Layer 6 of a small transformer language model trained on English Wikipedia (9 layers, counted from 0, width 128).
A neuron's activation on a vector x is squared ReLU(weights . x), where the dot is the dot product.
The model reads these tokens: "og" "s" " to" " a" " Gun" "f" "ight" "\"" " |" " " " |" " Main" " |" " " " |" "\n"

The vector x that enters this layer's MLP at each token. A number n stands for (n - 500) times 0.0089.
0 "og": 518,551,518,420,332,484,352,394,590,555,440,554,472,508,477,531,486,481,484,394,532,478,470,450,473,523,485,518,463,381,502,462,484,548,408,526,521,502,432,493,510,458,524,463,491,509,953,477,505,511,525,541,476,542,522,459,599,541,510,501,575,514,411,429,457,513,412,546,376,565,504,201,447,496,504,535,537,507,548,503,461,507,467,588,524,520,471,584,450,487,522,519,451,520,514,441,525,480,594,521,502,400,440,444,543,583,519,474,601,558,530,426,528,471,528,472,512,529,522,480,533,468,490,520,495,506,494,445
1 "s": 529,500,508,428,430,468,463,431,540,520,452,514,476,575,556,460,606,519,442,375,533,440,454,431,428,595,483,483,532,455,472,456,518,524,464,555,493,510,566,519,497,427,521,506,499,511,958,458,472,505,549,476,510,543,432,512,560,524,444,532,542,607,447,494,549,441,426,417,516,498,441,189,502,554,544,510,576,468,600,513,491,533,455,583,525,529,504,497,379,453,516,472,489,418,443,464,505,416,537,527,449,361,451,465,529,481,527,501,507,480,536,476,519,455,456,492,504,548,470,481,500,451,495,579,508,485,498,535
2 " to": 458,479,499,478,501,456,471,455,526,505,489,520,545,553,490,404,536,510,521,500,592,391,482,430,469,420,547,530,483,372,541,421,470,466,472,498,469,538,546,477,502,498,502,518,494,548,706,464,475,488,489,529,543,555,560,457,596,537,502,471,616,554,443,478,462,473,466,560,434,529,496,24,528,482,476,501,493,510,527,529,476,509,516,536,515,511,468,527,484,491,526,507,541,533,513,445,500,551,541,534,484,402,441,494,598,541,469,514,517,522,563,551,574,462,497,515,447,497,503,470,445,465,495,539,540,539,496,489
3 " a": 465,480,540,427,468,439,453,508,534,495,561,552,506,452,474,411,513,588,580,512,532,486,498,526,506,336,473,506,518,454,524,405,483,732,476,479,481,540,508,477,551,515,485,494,525,507,524,485,550,531,509,478,514,627,541,423,583,509,509,507,594,521,452,503,453,488,555,526,532,606,551,41,535,533,368,520,515,543,542,696,471,478,527,529,491,522,458,465,489,538,577,465,513,513,458,417,511,465,513,470,455,283,447,465,553,532,528,488,511,516,567,482,540,457,406,433,467,537,488,473,534,511,481,496,505,463,465,441
4 " Gun": 543,557,547,544,537,559,341,503,557,450,495,479,386,609,543,337,599,515,527,412,498,417,457,514,556,543,544,454,441,728,549,491,551,595,462,483,492,472,477,544,535,611,550,512,471,480,969,380,434,519,393,532,523,554,469,434,461,536,505,482,495,536,413,592,592,523,419,469,529,566,523,356,400,592,508,542,539,496,528,690,530,496,484,503,494,463,466,481,521,503,579,554,395,454,557,535,575,398,433,570,569,374,463,402,501,511,430,521,486,463,414,413,488,606,432,573,542,504,482,444,534,539,601,511,535,486,511,402
5 "f": 742,534,534,591,563,523,411,535,505,578,501,573,555,426,535,454,532,537,539,441,467,499,478,446,536,562,614,569,537,727,588,439,488,484,555,417,422,569,428,573,637,644,536,558,570,491,890,489,534,497,457,495,459,480,573,520,558,487,483,553,529,429,427,523,567,545,478,473,636,574,497,388,576,506,550,491,500,381,543,684,434,618,390,565,488,477,457,462,460,580,649,547,591,483,543,524,504,428,529,455,579,325,632,492,313,426,429,489,581,543,483,408,500,702,505,530,574,493,616,489,430,502,548,543,525,543,482,637
6 "ight": 572,530,506,539,492,478,389,452,435,442,439,545,546,527,525,448,471,518,538,436,618,552,468,427,564,491,523,518,426,711,436,415,475,507,529,525,457,540,581,466,525,457,456,498,546,442,907,526,610,596,426,460,396,546,495,529,403,512,516,513,494,446,583,630,483,509,417,538,600,507,469,252,527,595,521,517,552,476,552,669,588,548,596,586,431,536,391,449,490,542,593,538,387,613,566,481,519,464,458,469,518,385,521,519,468,524,479,578,539,479,513,330,450,540,404,519,505,603,488,430,540,539,587,493,488,457,551,503
7 "\"": 465,523,489,472,327,518,487,490,478,566,441,491,486,483,488,496,481,540,510,566,647,501,518,491,494,570,455,590,490,398,460,490,434,549,500,524,469,515,586,567,466,482,436,550,475,532,807,470,389,434,437,470,400,553,459,499,439,454,421,409,602,469,524,538,480,480,500,478,469,467,521,110,448,490,569,441,448,464,429,508,524,436,613,599,437,477,486,447,405,479,469,539,475,506,505,444,500,438,516,475,458,343,450,494,600,498,494,451,495,431,505,537,516,507,356,575,498,566,505,436,536,483,466,563,490,465,529,481
8 " |": 517,513,548,512,528,489,487,435,450,528,467,418,553,417,447,501,468,345,489,526,580,420,569,461,372,603,497,578,506,338,496,544,481,600,497,465,525,578,512,528,532,542,488,475,472,482,753,480,306,411,469,504,462,434,481,437,433,506,465,128,446,502,520,579,526,522,513,475,470,488,536,177,548,483,540,489,493,470,488,589,468,414,500,509,482,524,610,463,513,472,481,511,511,430,479,467,507,475,566,452,497,371,419,508,511,474,489,533,508,398,461,579,573,536,467,558,516,485,409,487,619,475,396,463,443,504,512,448
9 " ": 529,554,527,707,650,495,67,470,439,541,560,359,570,428,492,501,555,304,512,531,572,489,503,525,374,499,424,528,511,415,505,527,471,529,433,420,555,554,574,559,560,596,460,487,440,530,548,524,395,550,459,445,497,490,484,512,536,506,491,514,394,476,371,539,565,518,493,469,477,491,526,441,589,458,532,523,567,446,524,685,491,454,508,454,456,553,608,427,523,457,470,484,526,414,519,603,578,403,553,426,473,412,490,512,531,505,504,638,484,393,510,540,533,551,372,593,589,529,504,502,539,552,279,520,538,490,433,504
10 " |": 522,527,498,520,518,517,587,432,454,522,466,402,567,508,444,503,414,265,477,529,554,435,539,511,438,580,484,509,500,438,508,555,488,633,475,496,516,619,497,527,529,579,470,456,449,464,762,412,346,430,482,476,502,413,471,501,511,521,455,165,455,477,493,612,557,477,548,500,496,546,474,211,541,448,531,538,518,413,508,652,432,456,531,562,482,520,565,460,542,465,513,421,533,379,523,470,509,386,536,472,496,435,463,517,435,559,520,532,499,429,455,468,525,538,534,480,557,470,450,547,620,503,344,506,515,478,474,440
11 " Main": 645,528,561,481,512,481,409,474,484,457,492,349,409,490,476,370,519,310,485,391,682,486,436,604,500,384,486,482,510,550,579,572,471,497,353,460,608,576,474,558,393,559,573,443,380,504,822,467,470,480,403,433,456,408,484,416,509,562,512,464,417,561,515,595,439,448,555,473,586,430,465,347,570,377,467,542,557,435,516,755,460,410,647,513,401,594,547,390,557,426,544,486,477,487,537,616,559,430,479,397,576,338,384,477,439,432,525,455,541,495,462,443,469,505,477,659,560,438,465,515,577,516,374,462,503,507,550,439
12 " |": 628,447,549,513,565,454,510,442,447,496,454,411,541,446,452,511,452,314,515,549,581,508,528,479,530,533,573,533,485,416,527,433,468,653,468,444,478,540,535,492,429,504,534,507,500,497,778,500,424,427,504,516,446,424,416,464,434,467,454,163,437,490,549,483,506,473,526,484,488,510,462,194,537,404,486,528,544,493,546,758,449,508,445,533,542,540,583,443,535,540,578,480,540,425,507,539,521,389,562,526,506,620,546,505,420,538,588,553,483,484,386,421,460,586,443,505,467,506,463,515,584,499,488,446,451,491,480,459
13 " ": 547,541,562,680,665,479,60,451,440,490,486,415,556,375,492,546,575,323,514,512,576,510,497,479,410,443,519,545,489,430,510,501,458,528,453,396,555,561,570,523,479,576,486,530,527,590,523,573,446,570,450,458,468,498,514,524,522,471,448,561,404,504,406,538,502,469,490,474,411,434,530,443,588,419,471,534,616,423,529,762,489,524,516,528,453,541,582,482,501,443,486,470,516,433,484,708,610,402,557,394,491,497,527,491,602,560,558,637,548,472,480,535,447,562,423,597,504,530,502,514,556,549,373,566,514,457,501,491
14 " |": 490,535,490,530,550,506,554,408,419,491,474,449,509,501,416,541,456,277,496,520,564,477,537,466,507,541,575,541,508,445,537,524,488,681,475,449,534,632,504,489,441,600,499,485,535,503,710,456,365,452,459,519,494,420,492,493,442,470,420,171,448,504,482,603,500,431,524,508,450,498,466,203,492,414,472,551,550,454,508,743,385,521,467,637,502,508,542,479,515,486,525,418,540,409,501,554,586,326,518,485,480,544,547,506,453,558,597,525,566,470,436,464,444,567,512,468,479,477,414,529,618,476,407,504,515,450,528,444
15 "\n": 539,507,492,373,442,469,556,506,570,530,490,517,457,575,510,459,481,191,490,524,645,456,439,493,471,638,521,602,499,516,446,473,467,603,473,529,462,536,464,505,527,575,478,521,466,456,457,482,473,240,462,411,478,446,485,488,550,531,427,526,481,518,208,610,566,523,476,477,436,555,500,245,465,406,530,530,580,514,499,618,503,440,553,456,528,578,453,523,442,461,506,488,493,488,500,539,454,428,483,459,457,354,466,519,699,530,462,499,515,402,517,456,428,513,503,465,487,515,537,528,473,531,472,579,532,502,429,437

Each question shows the input weights of one neuron of the MLP. A number n stands for (n - 500) times 0.0007.

n26: 629,351,206,539,332,302,584,624,477,413,557,480,647,503,497,589,473,352,520,397,466,465,456,645,441,422,632,334,559,416,410,611,376,488,484,559,548,589,434,362,334,439,652,366,453,410,361,391,416,440,414,605,322,452,613,533,559,274,384,395,563,359,599,431,675,467,548,657,516,391,425,414,556,305,354,393,516,655,513,576,645,468,347,543,503,553,641,490,590,588,452,407,573,306,434,546,490,627,545,407,451,720,589,466,576,660,397,622,667,497,327,413,384,342,513,422,507,630,606,382,461,404,626,610,651,513,427,279
On which token does it fire most, and how strongly? 12 " |", at about 1.3

n586: 392,545,526,432,465,357,442,453,529,703,604,411,544,500,400,461,668,608,622,370,355,694,520,744,555,439,807,510,384,337,704,438,427,432,477,516,545,438,526,586,447,548,494,688,381,327,480,379,494,450,431,523,422,354,537,500,403,445,461,368,625,517,427,455,360,480,583,268,474,326,358,563,700,654,372,494,311,635,616,489,360,666,480,487,470,425,570,510,493,483,650,480,371,476,709,477,620,487,474,604,432,585,296,480,670,490,345,572,701,569,413,447,630,513,491,311,683,481,392,516,640,467,347,503,550,494,467,467
On which token does it fire most, and how strongly? 14 " |", at about 0.11

n276: 490,332,514,581,490,302,413,503,531,702,520,603,568,486,388,370,294,470,608,560,442,647,507,497,585,745,497,455,442,309,414,565,535,423,527,409,603,617,599,683,366,374,741,473,639,594,418,493,426,602,651,707,336,679,591,466,537,582,288,565,411,528,421,388,442,408,330,553,380,470,486,605,532,442,428,476,435,446,694,430,691,366,549,431,455,449,483,584,607,556,547,652,420,384,699,558,554,493,547,686,432,652,322,374,720,366,462,521,440,487,408,725,410,572,467,530,398,771,417,568,370,623,624,513,771,487,589,615
Which token does this neuron like most? 13 " "

n258: 678,349,575,640,373,386,518,503,558,670,387,525,539,473,552,577,491,485,463,437,360,608,749,743,381,515,585,422,756,388,301,739,606,497,675,567,662,447,537,303,488,406,569,528,431,482,513,598,620,494,568,521,515,437,462,540,628,555,306,490,509,513,488,492,595,512,521,494,425,503,591,497,578,512,497,594,383,567,622,403,551,470,291,515,657,543,478,621,463,450,355,401,559,379,225,399,460,566,457,587,509,609,452,506,399,593,488,491,545,443,427,650,545,297,471,428,322,537,435,463,565,447,538,403,578,721,389,575
On which token does it fire most, and how strongly? 1 "s", at about 0.15

n416: 359,467,405,458,317,488,538,433,672,475,398,561,530,512,539,545,342,518,628,301,437,544,589,701,620,621,411,464,482,459,564,644,784,474,566,560,462,434,527,427,500,511,568,506,509,506,438,401,456,570,191,728,581,591,466,587,443,344,440,548,413,506,596,448,635,458,544,609,353,485,381,461,704,435,497,390,401,355,509,413,429,704,627,473,414,569,653,589,506,383,444,476,317,457,434,485,706,384,628,553,515,573,456,410,474,430,591,370,491,486,455,534,394,479,580,710,524,411,342,500,515,424,537,601,442,512,403,399
Which token does this neuron like most? 14 " |"

n562: 546,324,243,323,386,654,676,542,556,551,415,481,409,373,413,500,506,604,441,341,488,497,644,519,288,691,285,415,528,485,519,594,408,485,597,500,368,418,500,518,408,413,595,419,561,611,492,487,310,452,509,615,619,640,479,465,419,403,164,710,491,494,606,483,632,443,286,387,457,543,363,558,391,639,598,410,462,506,532,423,534,657,519,446,465,475,506,463,566,529,654,582,490,652,641,565,547,433,546,546,459,517,376,497,533,285,516,591,534,465,512,503,387,563,506,392,572,714,361,278,459,582,545,551,592,533,456,327
On which three tokens does it fire most, strongest first? 1 "s", 7 "\"", 4 " Gun"

n594: 643,518,417,390,468,339,641,413,743,347,604,421,650,358,613,600,399,370,507,591,646,336,614,511,379,560,610,255,472,444,493,560,337,591,528,493,406,579,518,503,374,394,412,792,660,272,518,581,412,627,504,532,532,444,653,525,493,589,532,370,593,296,777,209,575,425,497,497,504,608,394,619,432,507,277,708,571,430,598,421,686,311,386,403,587,557,660,553,446,456,402,680,431,430,482,578,283,540,507,479,561,696,474,364,472,363,438,335,542,638,596,424,535,243,520,518,307,486,475,300,546,601,394,592,464,455,558,372
Which token does this neuron like most? 12 " |"

n384: 352,459,395,428,417,444,660,557,419,466,484,361,541,403,508,523,525,527,450,582,543,662,322,478,397,613,477,336,411,500,330,511,577,463,450,514,409,542,452,560,582,386,522,522,486,500,572,457,538,454,534,609,362,424,543,410,536,391,382,464,538,557,720,462,326,455,500,371,417,454,564,434,500,484,630,367,609,563,454,481,406,536,523,624,394,545,569,486,373,575,599,392,446,448,551,419,536,517,336,672,435,636,368,413,516,409,483,554,547,384,589,685,733,598,513,500,368,611,341,371,435,726,505,511,666,511,432,640
On which three tokens does it fire most, strongest first? 7 "\"", 1 "s", 8 " |"

n382: 477,606,630,463,471,631,589,500,582,607,537,741,574,422,298,558,424,423,494,579,456,787,473,619,598,460,464,512,488,320,441,471,432,459,332,416,546,535,480,525,579,393,511,471,686,606,455,512,386,578,468,552,453,523,736,509,431,572,558,466,466,290,517,625,395,480,619,537,403,401,405,480,629,593,453,534,378,428,394,500,571,543,461,576,494,363,562,609,479,554,411,576,565,410,453,309,520,524,514,514,451,787,409,539,379,647,406,383,474,572,433,512,480,552,422,603,477,636,433,544,610,439,556,263,518,542,576,378
On which token does it fire most, and how strongly? 14 " |", at about 0.2

n427: 438,450,332,500,456,344,647,484,624,484,442,612,555,475,610,385,583,668,613,525,376,478,526,646,427,575,656,471,582,431,413,519,500,464,551,342,354,561,424,376,317,515,628,497,400,662,415,405,528,390,583,627,430,605,824,576,762,440,398,686,625,752,577,520,560,334,537,522,385,485,544,503,659,524,635,321,433,550,410,446,562,425,418,474,367,411,610,334,519,529,516,436,545,293,455,519,513,697,371,509,424,530,424,451,650,420,326,570,506,582,655,477,435,386,524,506,656,377,577,595,481,404,576,506,659,531,417,682
On which token does it fire most, and how strongly? 2 " to", at about 0.38

n451: 240,607,448,473,672,524,533,318,515,417,523,506,445,473,599,539,549,535,527,538,503,500,509,473,407,497,454,597,374,298,564,554,528,566,410,518,397,515,373,529,506,623,612,581,451,524,295,531,580,474,585,389,497,526,532,285,719,404,521,429,407,767,532,464,301,609,642,585,334,606,602,645,634,378,360,306,585,500,451,515,379,384,615,533,485,446,491,488,491,333,630,567,436,413,670,587,323,429,515,471,566,452,447,416,378,274,408,630,462,464,470,488,644,458,480,660,506,416,454,397,434,388,457,587,488,395,573,552
On which three tokens does it fire most, strongest first? 9 " ", 13 " ", 11 " Main"

n8: 403,467,493,385,383,427,747,453,632,669,436,360,560,556,510,517,540,451,578,326,437,387,304,427,299,464,544,550,592,341,497,530,487,413,556,287,397,420,579,587,510,521,442,655,493,487,426,200,448,761,497,470,434,619,361,473,714,253,318,613,595,534,503,473,692,454,342,374,422,519,379,578,622,519,717,379,579,572,530,514,591,490,442,666,274,417,524,549,467,422,734,390,580,411,467,497,520,520,487,574,404,457,207,395,551,470,466,470,367,655,487,460,564,467,418,455,447,539,297,483,483,537,535,611,453,321,606,628
Which token does this neuron like most? 1 "s"

n36: 398,352,415,437,319,312,566,459,487,524,523,351,476,248,440,675,578,684,530,526,589,624,473,383,266,424,473,497,543,273,571,460,354,291,580,390,566,510,436,705,554,509,671,320,422,562,413,649,631,371,416,480,517,559,644,581,393,463,440,414,423,664,523,482,456,587,500,379,477,575,596,491,642,573,544,431,577,497,354,394,405,395,434,655,575,419,353,497,524,582,665,842,602,362,719,317,570,507,490,676,366,506,552,404,707,365,605,594,572,432,400,507,634,483,545,500,460,570,443,497,574,456,702,516,486,422,584,691
Which token does this neuron like most? 7 "\""

n307: 506,550,529,638,319,367,525,393,424,506,561,526,538,393,390,405,110,332,368,506,473,568,585,563,554,647,585,462,453,332,385,604,381,533,528,491,627,545,503,657,369,406,460,595,500,453,464,356,491,411,468,380,462,540,530,430,437,285,500,564,497,632,608,459,433,487,605,454,466,710,469,572,536,324,506,516,376,475,384,416,572,450,457,360,448,405,558,591,535,591,653,651,477,379,484,339,412,594,541,386,379,565,619,705,479,657,452,471,547,561,579,629,342,595,518,394,532,601,679,313,560,325,415,603,823,494,379,526
On which token does it fire most, and how strongly? 10 " |", at about 0.18

n330: 560,653,617,375,418,536,749,507,287,448,433,529,562,482,607,685,500,500,564,602,394,719,526,623,255,514,304,405,608,376,610,565,368,329,504,435,309,518,569,637,431,473,592,417,438,553,478,578,727,695,332,522,525,433,472,442,734,601,471,569,715,460,416,480,381,587,239,401,440,454,693,516,541,507,230,657,428,468,430,466,511,553,433,431,316,384,471,340,624,374,404,577,397,675,678,334,705,831,379,479,493,507,519,455,618,460,405,711,617,537,460,606,475,334,400,401,590,640,391,670,355,554,611,365,666,605,507,541
Which token does this neuron like most? 2 " to"

n265: 307,420,543,433,446,558,503,457,587,493,606,585,647,682,519,494,467,449,388,238,304,582,430,452,497,440,705,696,346,452,510,397,644,418,378,429,462,351,481,588,458,554,617,651,687,322,417,527,535,351,396,419,503,579,552,341,449,165,532,476,537,576,679,335,558,490,370,522,548,516,615,602,531,564,536,363,594,586,516,445,510,367,550,428,411,477,609,455,454,490,506,771,290,410,455,625,626,428,420,657,384,587,547,427,453,549,530,523,601,363,484,477,440,574,500,481,516,532,432,458,587,682,571,667,395,362,272,348
On which token does it fire most, and how strongly? 4 " Gun", at about 0.18

n536: 408,515,627,649,301,550,380,475,656,474,500,336,423,494,562,694,506,430,451,256,592,567,346,591,550,448,455,528,581,411,607,509,490,391,472,540,558,513,556,506,229,613,512,391,440,610,392,568,521,533,434,528,685,579,336,591,441,463,503,513,401,557,627,349,509,403,421,476,381,591,546,546,565,373,377,512,409,540,484,535,531,350,471,519,545,553,713,620,595,526,672,626,554,436,613,606,413,668,355,573,369,500,669,628,753,232,548,447,436,503,497,494,649,469,628,396,491,568,365,319,681,528,485,590,433,573,645,433
On which three tokens does it fire most, strongest first? 13 " ", 11 " Main", 9 " "

n555: 394,517,476,335,572,474,678,675,698,577,494,630,633,387,532,392,518,420,327,526,517,477,581,660,387,540,625,488,613,345,338,790,592,349,619,587,623,520,389,483,550,468,491,538,375,437,497,605,466,449,421,593,629,497,486,354,535,546,246,441,399,381,602,452,482,596,494,466,429,472,327,474,494,588,385,546,535,537,391,408,331,423,398,564,452,442,577,589,374,691,600,376,518,647,430,488,468,453,506,562,450,549,427,563,478,450,595,635,617,556,462,589,557,456,486,417,439,592,400,608,468,561,578,380,509,353,412,411
Which token does this neuron like most? 8 " |"

n226: 535,370,543,396,391,248,556,610,518,283,515,545,549,447,357,611,427,509,497,614,489,579,623,446,378,538,512,285,545,547,518,491,634,494,804,580,582,515,503,663,370,492,641,381,674,591,523,417,588,278,343,488,479,541,666,689,434,470,482,411,569,494,671,412,542,410,591,477,418,611,479,474,435,424,585,541,488,615,302,378,474,559,512,621,549,455,591,509,409,598,418,455,391,426,329,452,586,561,550,453,470,528,441,346,425,524,476,557,497,580,610,743,588,632,489,432,437,610,512,524,362,395,647,497,555,372,470,494
Which token does this neuron like most? 7 "\""

n60: 520,415,485,394,611,595,570,357,676,433,569,431,481,506,580,616,662,439,535,483,339,442,421,470,464,585,442,599,527,453,331,580,491,449,565,376,485,766,503,486,521,332,699,642,394,503,536,267,483,600,551,503,587,558,560,539,470,429,300,408,448,433,696,500,569,590,602,465,328,668,571,505,610,514,467,421,464,392,485,457,588,629,248,566,454,551,555,441,593,646,330,458,548,439,646,479,568,539,488,532,673,658,640,708,420,494,539,512,558,426,541,560,378,563,409,670,470,494,326,449,399,365,420,449,567,613,464,530
On which two tokens does it fire most, strongest first? 12 " |", 14 " |"

n490: 486,493,377,524,425,503,541,673,636,273,732,581,743,280,197,441,405,677,538,422,391,497,717,580,455,520,354,454,555,398,567,465,401,552,497,331,551,577,486,665,472,484,517,503,553,640,536,518,514,727,503,493,423,598,593,514,476,611,458,722,637,500,561,402,413,462,571,402,337,760,517,521,615,471,388,521,326,555,401,500,395,459,518,552,408,357,454,510,626,457,401,297,331,636,531,358,472,408,346,382,451,545,486,311,577,539,415,287,599,631,455,715,723,472,652,306,413,641,546,444,684,420,510,314,627,338,486,433
Which token does this neuron like most? 3 " a"

n184: 414,542,687,696,433,432,580,513,370,540,629,516,426,349,545,529,412,433,381,475,577,500,590,672,494,554,656,520,767,274,631,494,533,393,332,748,335,617,484,601,314,623,430,536,596,328,461,333,386,469,389,568,516,481,744,565,403,535,620,438,618,434,623,361,500,523,357,373,462,314,461,517,411,540,320,436,494,551,345,409,357,478,477,673,619,399,619,583,559,590,427,363,326,279,477,281,513,493,554,610,442,572,517,323,472,572,500,536,586,602,368,434,491,497,506,465,393,474,428,338,581,441,394,547,510,579,569,573
On which token does it fire most, and how strongly? 14 " |", at about 0.85

n78: 614,424,468,443,228,420,545,547,374,485,519,373,339,427,588,417,503,453,607,294,368,581,497,577,455,536,494,373,489,623,448,639,671,543,494,446,427,789,466,578,483,503,612,506,570,517,532,326,612,418,480,469,514,517,516,306,628,401,323,570,434,500,500,529,429,469,464,592,500,572,398,520,551,462,417,700,614,478,633,371,534,388,632,678,392,414,654,461,385,459,539,486,390,450,388,560,381,390,525,625,243,484,479,412,648,592,601,529,497,489,577,555,583,437,505,497,540,494,460,594,449,451,497,426,512,481,474,384
Which token does this neuron like most? 1 "s"

n350: 331,346,503,458,561,604,698,397,672,367,579,359,524,471,461,608,500,417,301,478,515,541,590,532,390,589,523,474,497,395,428,849,312,472,477,597,338,549,588,753,359,527,468,519,619,567,472,410,481,619,395,610,399,456,550,415,629,403,533,663,544,497,601,447,510,383,351,500,487,386,584,577,626,436,503,429,597,426,295,475,490,404,480,552,314,380,464,446,493,260,679,575,503,430,438,364,264,520,288,585,295,512,439,654,453,546,368,513,484,551,445,582,332,555,420,589,637,465,471,250,630,382,406,506,639,418,503,464
On which token does it fire most, and how strongly? 7 "\"", at about 0.27

n212: 428,459,412,468,440,516,506,454,574,533,578,487,620,452,411,474,519,544,310,481,476,544,539,567,596,491,684,464,440,468,497,672,445,279,395,436,575,346,388,553,500,527,469,653,366,519,439,464,362,537,342,573,664,232,628,426,666,462,590,603,500,647,773,427,503,445,556,497,572,612,643,475,576,645,484,608,535,494,487,508,531,355,672,506,549,516,500,453,519,470,664,403,311,285,500,723,624,490,434,531,336,700,290,362,417,419,334,610,698,544,522,536,387,487,494,440,388,373,516,580,397,851,518,592,484,472,626,523
On which token does it fire most, and how strongly? 11 " Main", at about 0.41

n362: 375,586,441,520,565,520,896,559,436,302,458,632,460,460,635,517,529,523,569,446,445,492,319,549,685,489,583,503,661,412,450,745,491,514,503,428,327,523,404,658,465,465,352,549,574,435,535,357,582,659,462,552,471,407,577,512,434,376,523,627,561,426,621,402,517,456,443,528,452,579,282,383,527,533,535,549,488,489,409,438,404,528,476,477,385,378,471,317,547,613,705,576,576,389,639,540,367,559,414,582,430,562,467,500,478,500,353,494,534,396,535,488,435,604,547,540,454,652,331,477,436,608,508,489,583,396,529,550
On which token does it fire most, and how strongly? 5 "f", at about 0.18

n318: 550,536,683,328,500,420,443,342,449,293,612,336,674,482,547,725,595,436,625,334,377,436,515,666,435,752,515,536,525,539,482,504,397,254,511,471,405,729,453,718,577,477,525,345,254,603,503,317,511,552,580,576,638,535,710,609,557,385,587,442,694,592,549,424,681,207,578,493,819,735,464,693,575,391,445,578,500,372,544,405,578,457,448,609,555,359,632,692,515,337,518,456,456,612,609,680,593,585,475,489,504,470,617,415,712,577,434,427,606,553,335,584,440,518,493,667,464,414,453,475,345,576,555,490,500,731,493,669
Which token does this neuron like most? 5 "f"

n408: 611,371,470,538,503,325,454,554,430,601,658,432,596,413,555,597,606,406,425,585,417,437,479,570,494,701,536,565,558,437,246,613,488,324,529,439,332,591,491,602,476,446,523,366,518,365,513,434,554,691,526,488,430,616,444,459,628,456,597,587,475,702,446,329,494,465,543,517,486,625,500,584,426,552,415,586,585,431,536,485,612,400,687,594,589,503,610,405,565,476,486,606,497,389,389,558,564,444,405,531,442,443,412,413,424,385,485,265,440,532,552,527,554,427,717,640,760,538,653,599,541,491,528,383,675,593,441,560
Which token does this neuron like most? 9 " "

n57: 497,428,512,591,539,589,473,606,497,409,678,655,628,503,385,337,401,482,403,354,262,554,638,500,488,485,641,519,509,503,652,524,388,327,378,315,449,568,436,467,485,486,329,604,379,563,611,380,539,618,454,448,460,589,547,429,527,393,279,549,644,631,678,520,558,506,664,497,539,458,521,433,419,535,377,515,365,581,612,349,575,464,424,571,519,653,385,404,537,509,761,367,360,487,727,488,552,503,421,702,476,639,398,447,618,472,379,565,614,446,369,627,566,570,471,554,622,442,432,451,381,604,641,441,506,491,475,397
On which two tokens does it fire most, strongest first? 4 " Gun", 2 " to"

n263: 465,636,423,705,311,544,464,478,710,274,623,526,589,644,486,398,387,521,557,454,424,355,519,594,388,667,500,496,543,254,412,504,401,370,309,694,578,311,496,553,427,413,468,518,607,450,372,605,528,549,336,392,565,574,400,166,424,518,435,419,510,404,651,570,631,515,504,564,564,623,586,636,596,374,460,593,413,283,529,312,752,468,698,467,607,638,670,414,540,181,625,756,441,410,355,532,644,360,414,486,391,490,447,571,566,445,452,649,546,630,468,658,606,467,345,753,301,540,569,558,529,664,448,618,677,535,369,504
On which token does it fire most, and how strongly? 9 " ", at about 0.66

n70: 534,333,500,477,428,518,644,470,573,404,571,385,441,584,520,339,550,274,459,420,395,491,650,547,497,448,371,550,276,523,370,561,408,431,567,526,620,300,315,571,385,419,526,450,521,514,505,479,529,613,391,413,485,600,319,409,643,535,670,665,531,497,667,524,635,488,343,531,288,642,674,533,481,514,350,509,626,391,589,570,552,563,434,465,378,471,607,581,574,524,552,535,482,521,653,480,471,530,598,472,447,522,454,302,571,494,592,635,652,503,355,426,366,357,494,546,629,651,385,444,480,462,587,542,446,639,462,497
On which token does it fire most, and how strongly? 4 " Gun", at about 0.42

n601: 490,533,567,392,497,331,533,537,566,588,442,490,609,657,549,424,513,665,375,326,519,471,480,642,454,461,476,386,737,533,644,500,409,437,493,401,484,533,410,680,560,323,403,308,675,650,506,596,523,503,573,417,360,394,595,374,497,655,453,408,503,530,468,558,281,420,565,616,558,539,641,552,588,444,290,363,596,464,483,446,607,396,459,410,655,517,844,490,650,310,513,500,581,469,414,484,493,770,278,667,348,506,358,442,580,523,376,510,442,393,414,577,371,437,478,796,596,408,477,523,526,676,465,326,632,429,560,331
On which token does it fire most, and how strongly? 11 " Main", at about 0.83

n199: 452,373,349,253,494,477,598,608,635,418,680,616,760,559,477,437,379,382,542,503,543,578,547,457,551,598,474,356,526,517,503,528,552,454,534,650,634,368,514,403,494,497,542,497,637,643,438,394,455,387,601,591,620,322,467,411,463,472,334,396,418,500,442,403,397,589,701,411,679,344,517,563,416,476,526,624,460,413,509,476,475,489,521,509,523,486,471,539,445,570,435,607,433,420,388,469,506,625,483,444,431,582,530,629,566,474,352,557,592,706,551,630,489,503,557,424,340,401,483,377,406,563,621,451,413,417,333,553
Which token does this neuron like most? 15 "\n"

n166: 476,437,608,379,548,342,527,587,518,522,627,561,428,440,431,485,221,375,449,675,610,622,512,254,352,545,385,337,391,357,466,827,633,434,567,521,322,628,628,627,506,565,607,385,543,542,437,519,518,439,543,657,552,683,555,415,446,524,335,523,407,389,641,514,397,549,592,411,458,662,557,479,600,448,430,413,518,404,522,477,479,521,346,524,506,409,599,497,558,516,688,475,432,356,558,458,467,621,509,453,494,554,510,500,567,583,771,604,729,494,479,592,387,546,616,482,351,455,540,378,397,515,485,503,488,488,427,574
Which token does this neuron like most? 14 " |"

n437: 455,410,574,623,512,573,509,432,427,358,459,521,522,566,641,448,531,625,539,417,250,678,441,573,479,577,525,503,623,503,629,684,675,346,422,350,509,610,576,656,286,645,604,542,383,435,516,284,506,631,408,548,585,553,526,467,602,533,521,464,634,605,703,467,552,694,524,432,455,521,377,484,391,663,408,464,376,595,651,510,512,506,334,695,336,652,515,416,598,401,557,457,380,422,464,410,578,485,524,438,412,449,437,428,497,442,340,588,601,486,500,445,556,551,595,530,576,332,494,355,415,631,657,309,429,582,469,469
On which token does it fire most, and how strongly? 4 " Gun", at about 1.4

n295: 608,232,419,515,338,491,674,466,598,447,562,352,558,321,561,601,327,557,551,607,468,634,487,439,448,383,278,485,564,494,491,597,658,601,442,379,395,460,442,619,519,517,572,518,525,623,387,317,503,429,448,643,797,607,500,577,543,503,285,337,412,540,420,400,696,678,575,452,500,485,430,457,480,480,432,461,528,431,460,458,701,632,538,568,329,457,388,524,571,437,584,676,463,516,672,494,473,450,545,533,546,710,465,280,515,417,457,561,512,455,385,568,655,433,541,524,479,527,423,531,469,521,629,491,494,444,651,678
Which token does this neuron like most? 12 " |"

n151: 452,521,500,300,459,486,517,298,646,589,456,447,592,290,393,633,493,408,441,330,507,483,543,441,410,671,500,426,514,486,299,732,422,431,601,486,507,689,507,503,560,513,722,566,458,466,404,658,408,601,321,653,399,558,490,472,375,361,458,396,483,684,493,258,615,462,541,483,486,727,355,671,487,461,542,500,528,500,489,527,582,374,773,427,429,556,617,647,254,450,510,626,415,249,476,524,327,468,263,588,378,697,388,750,584,665,384,409,493,526,597,408,653,500,480,466,622,438,668,678,385,689,573,473,447,547,623,685
Which token does this neuron like most? 15 "\n"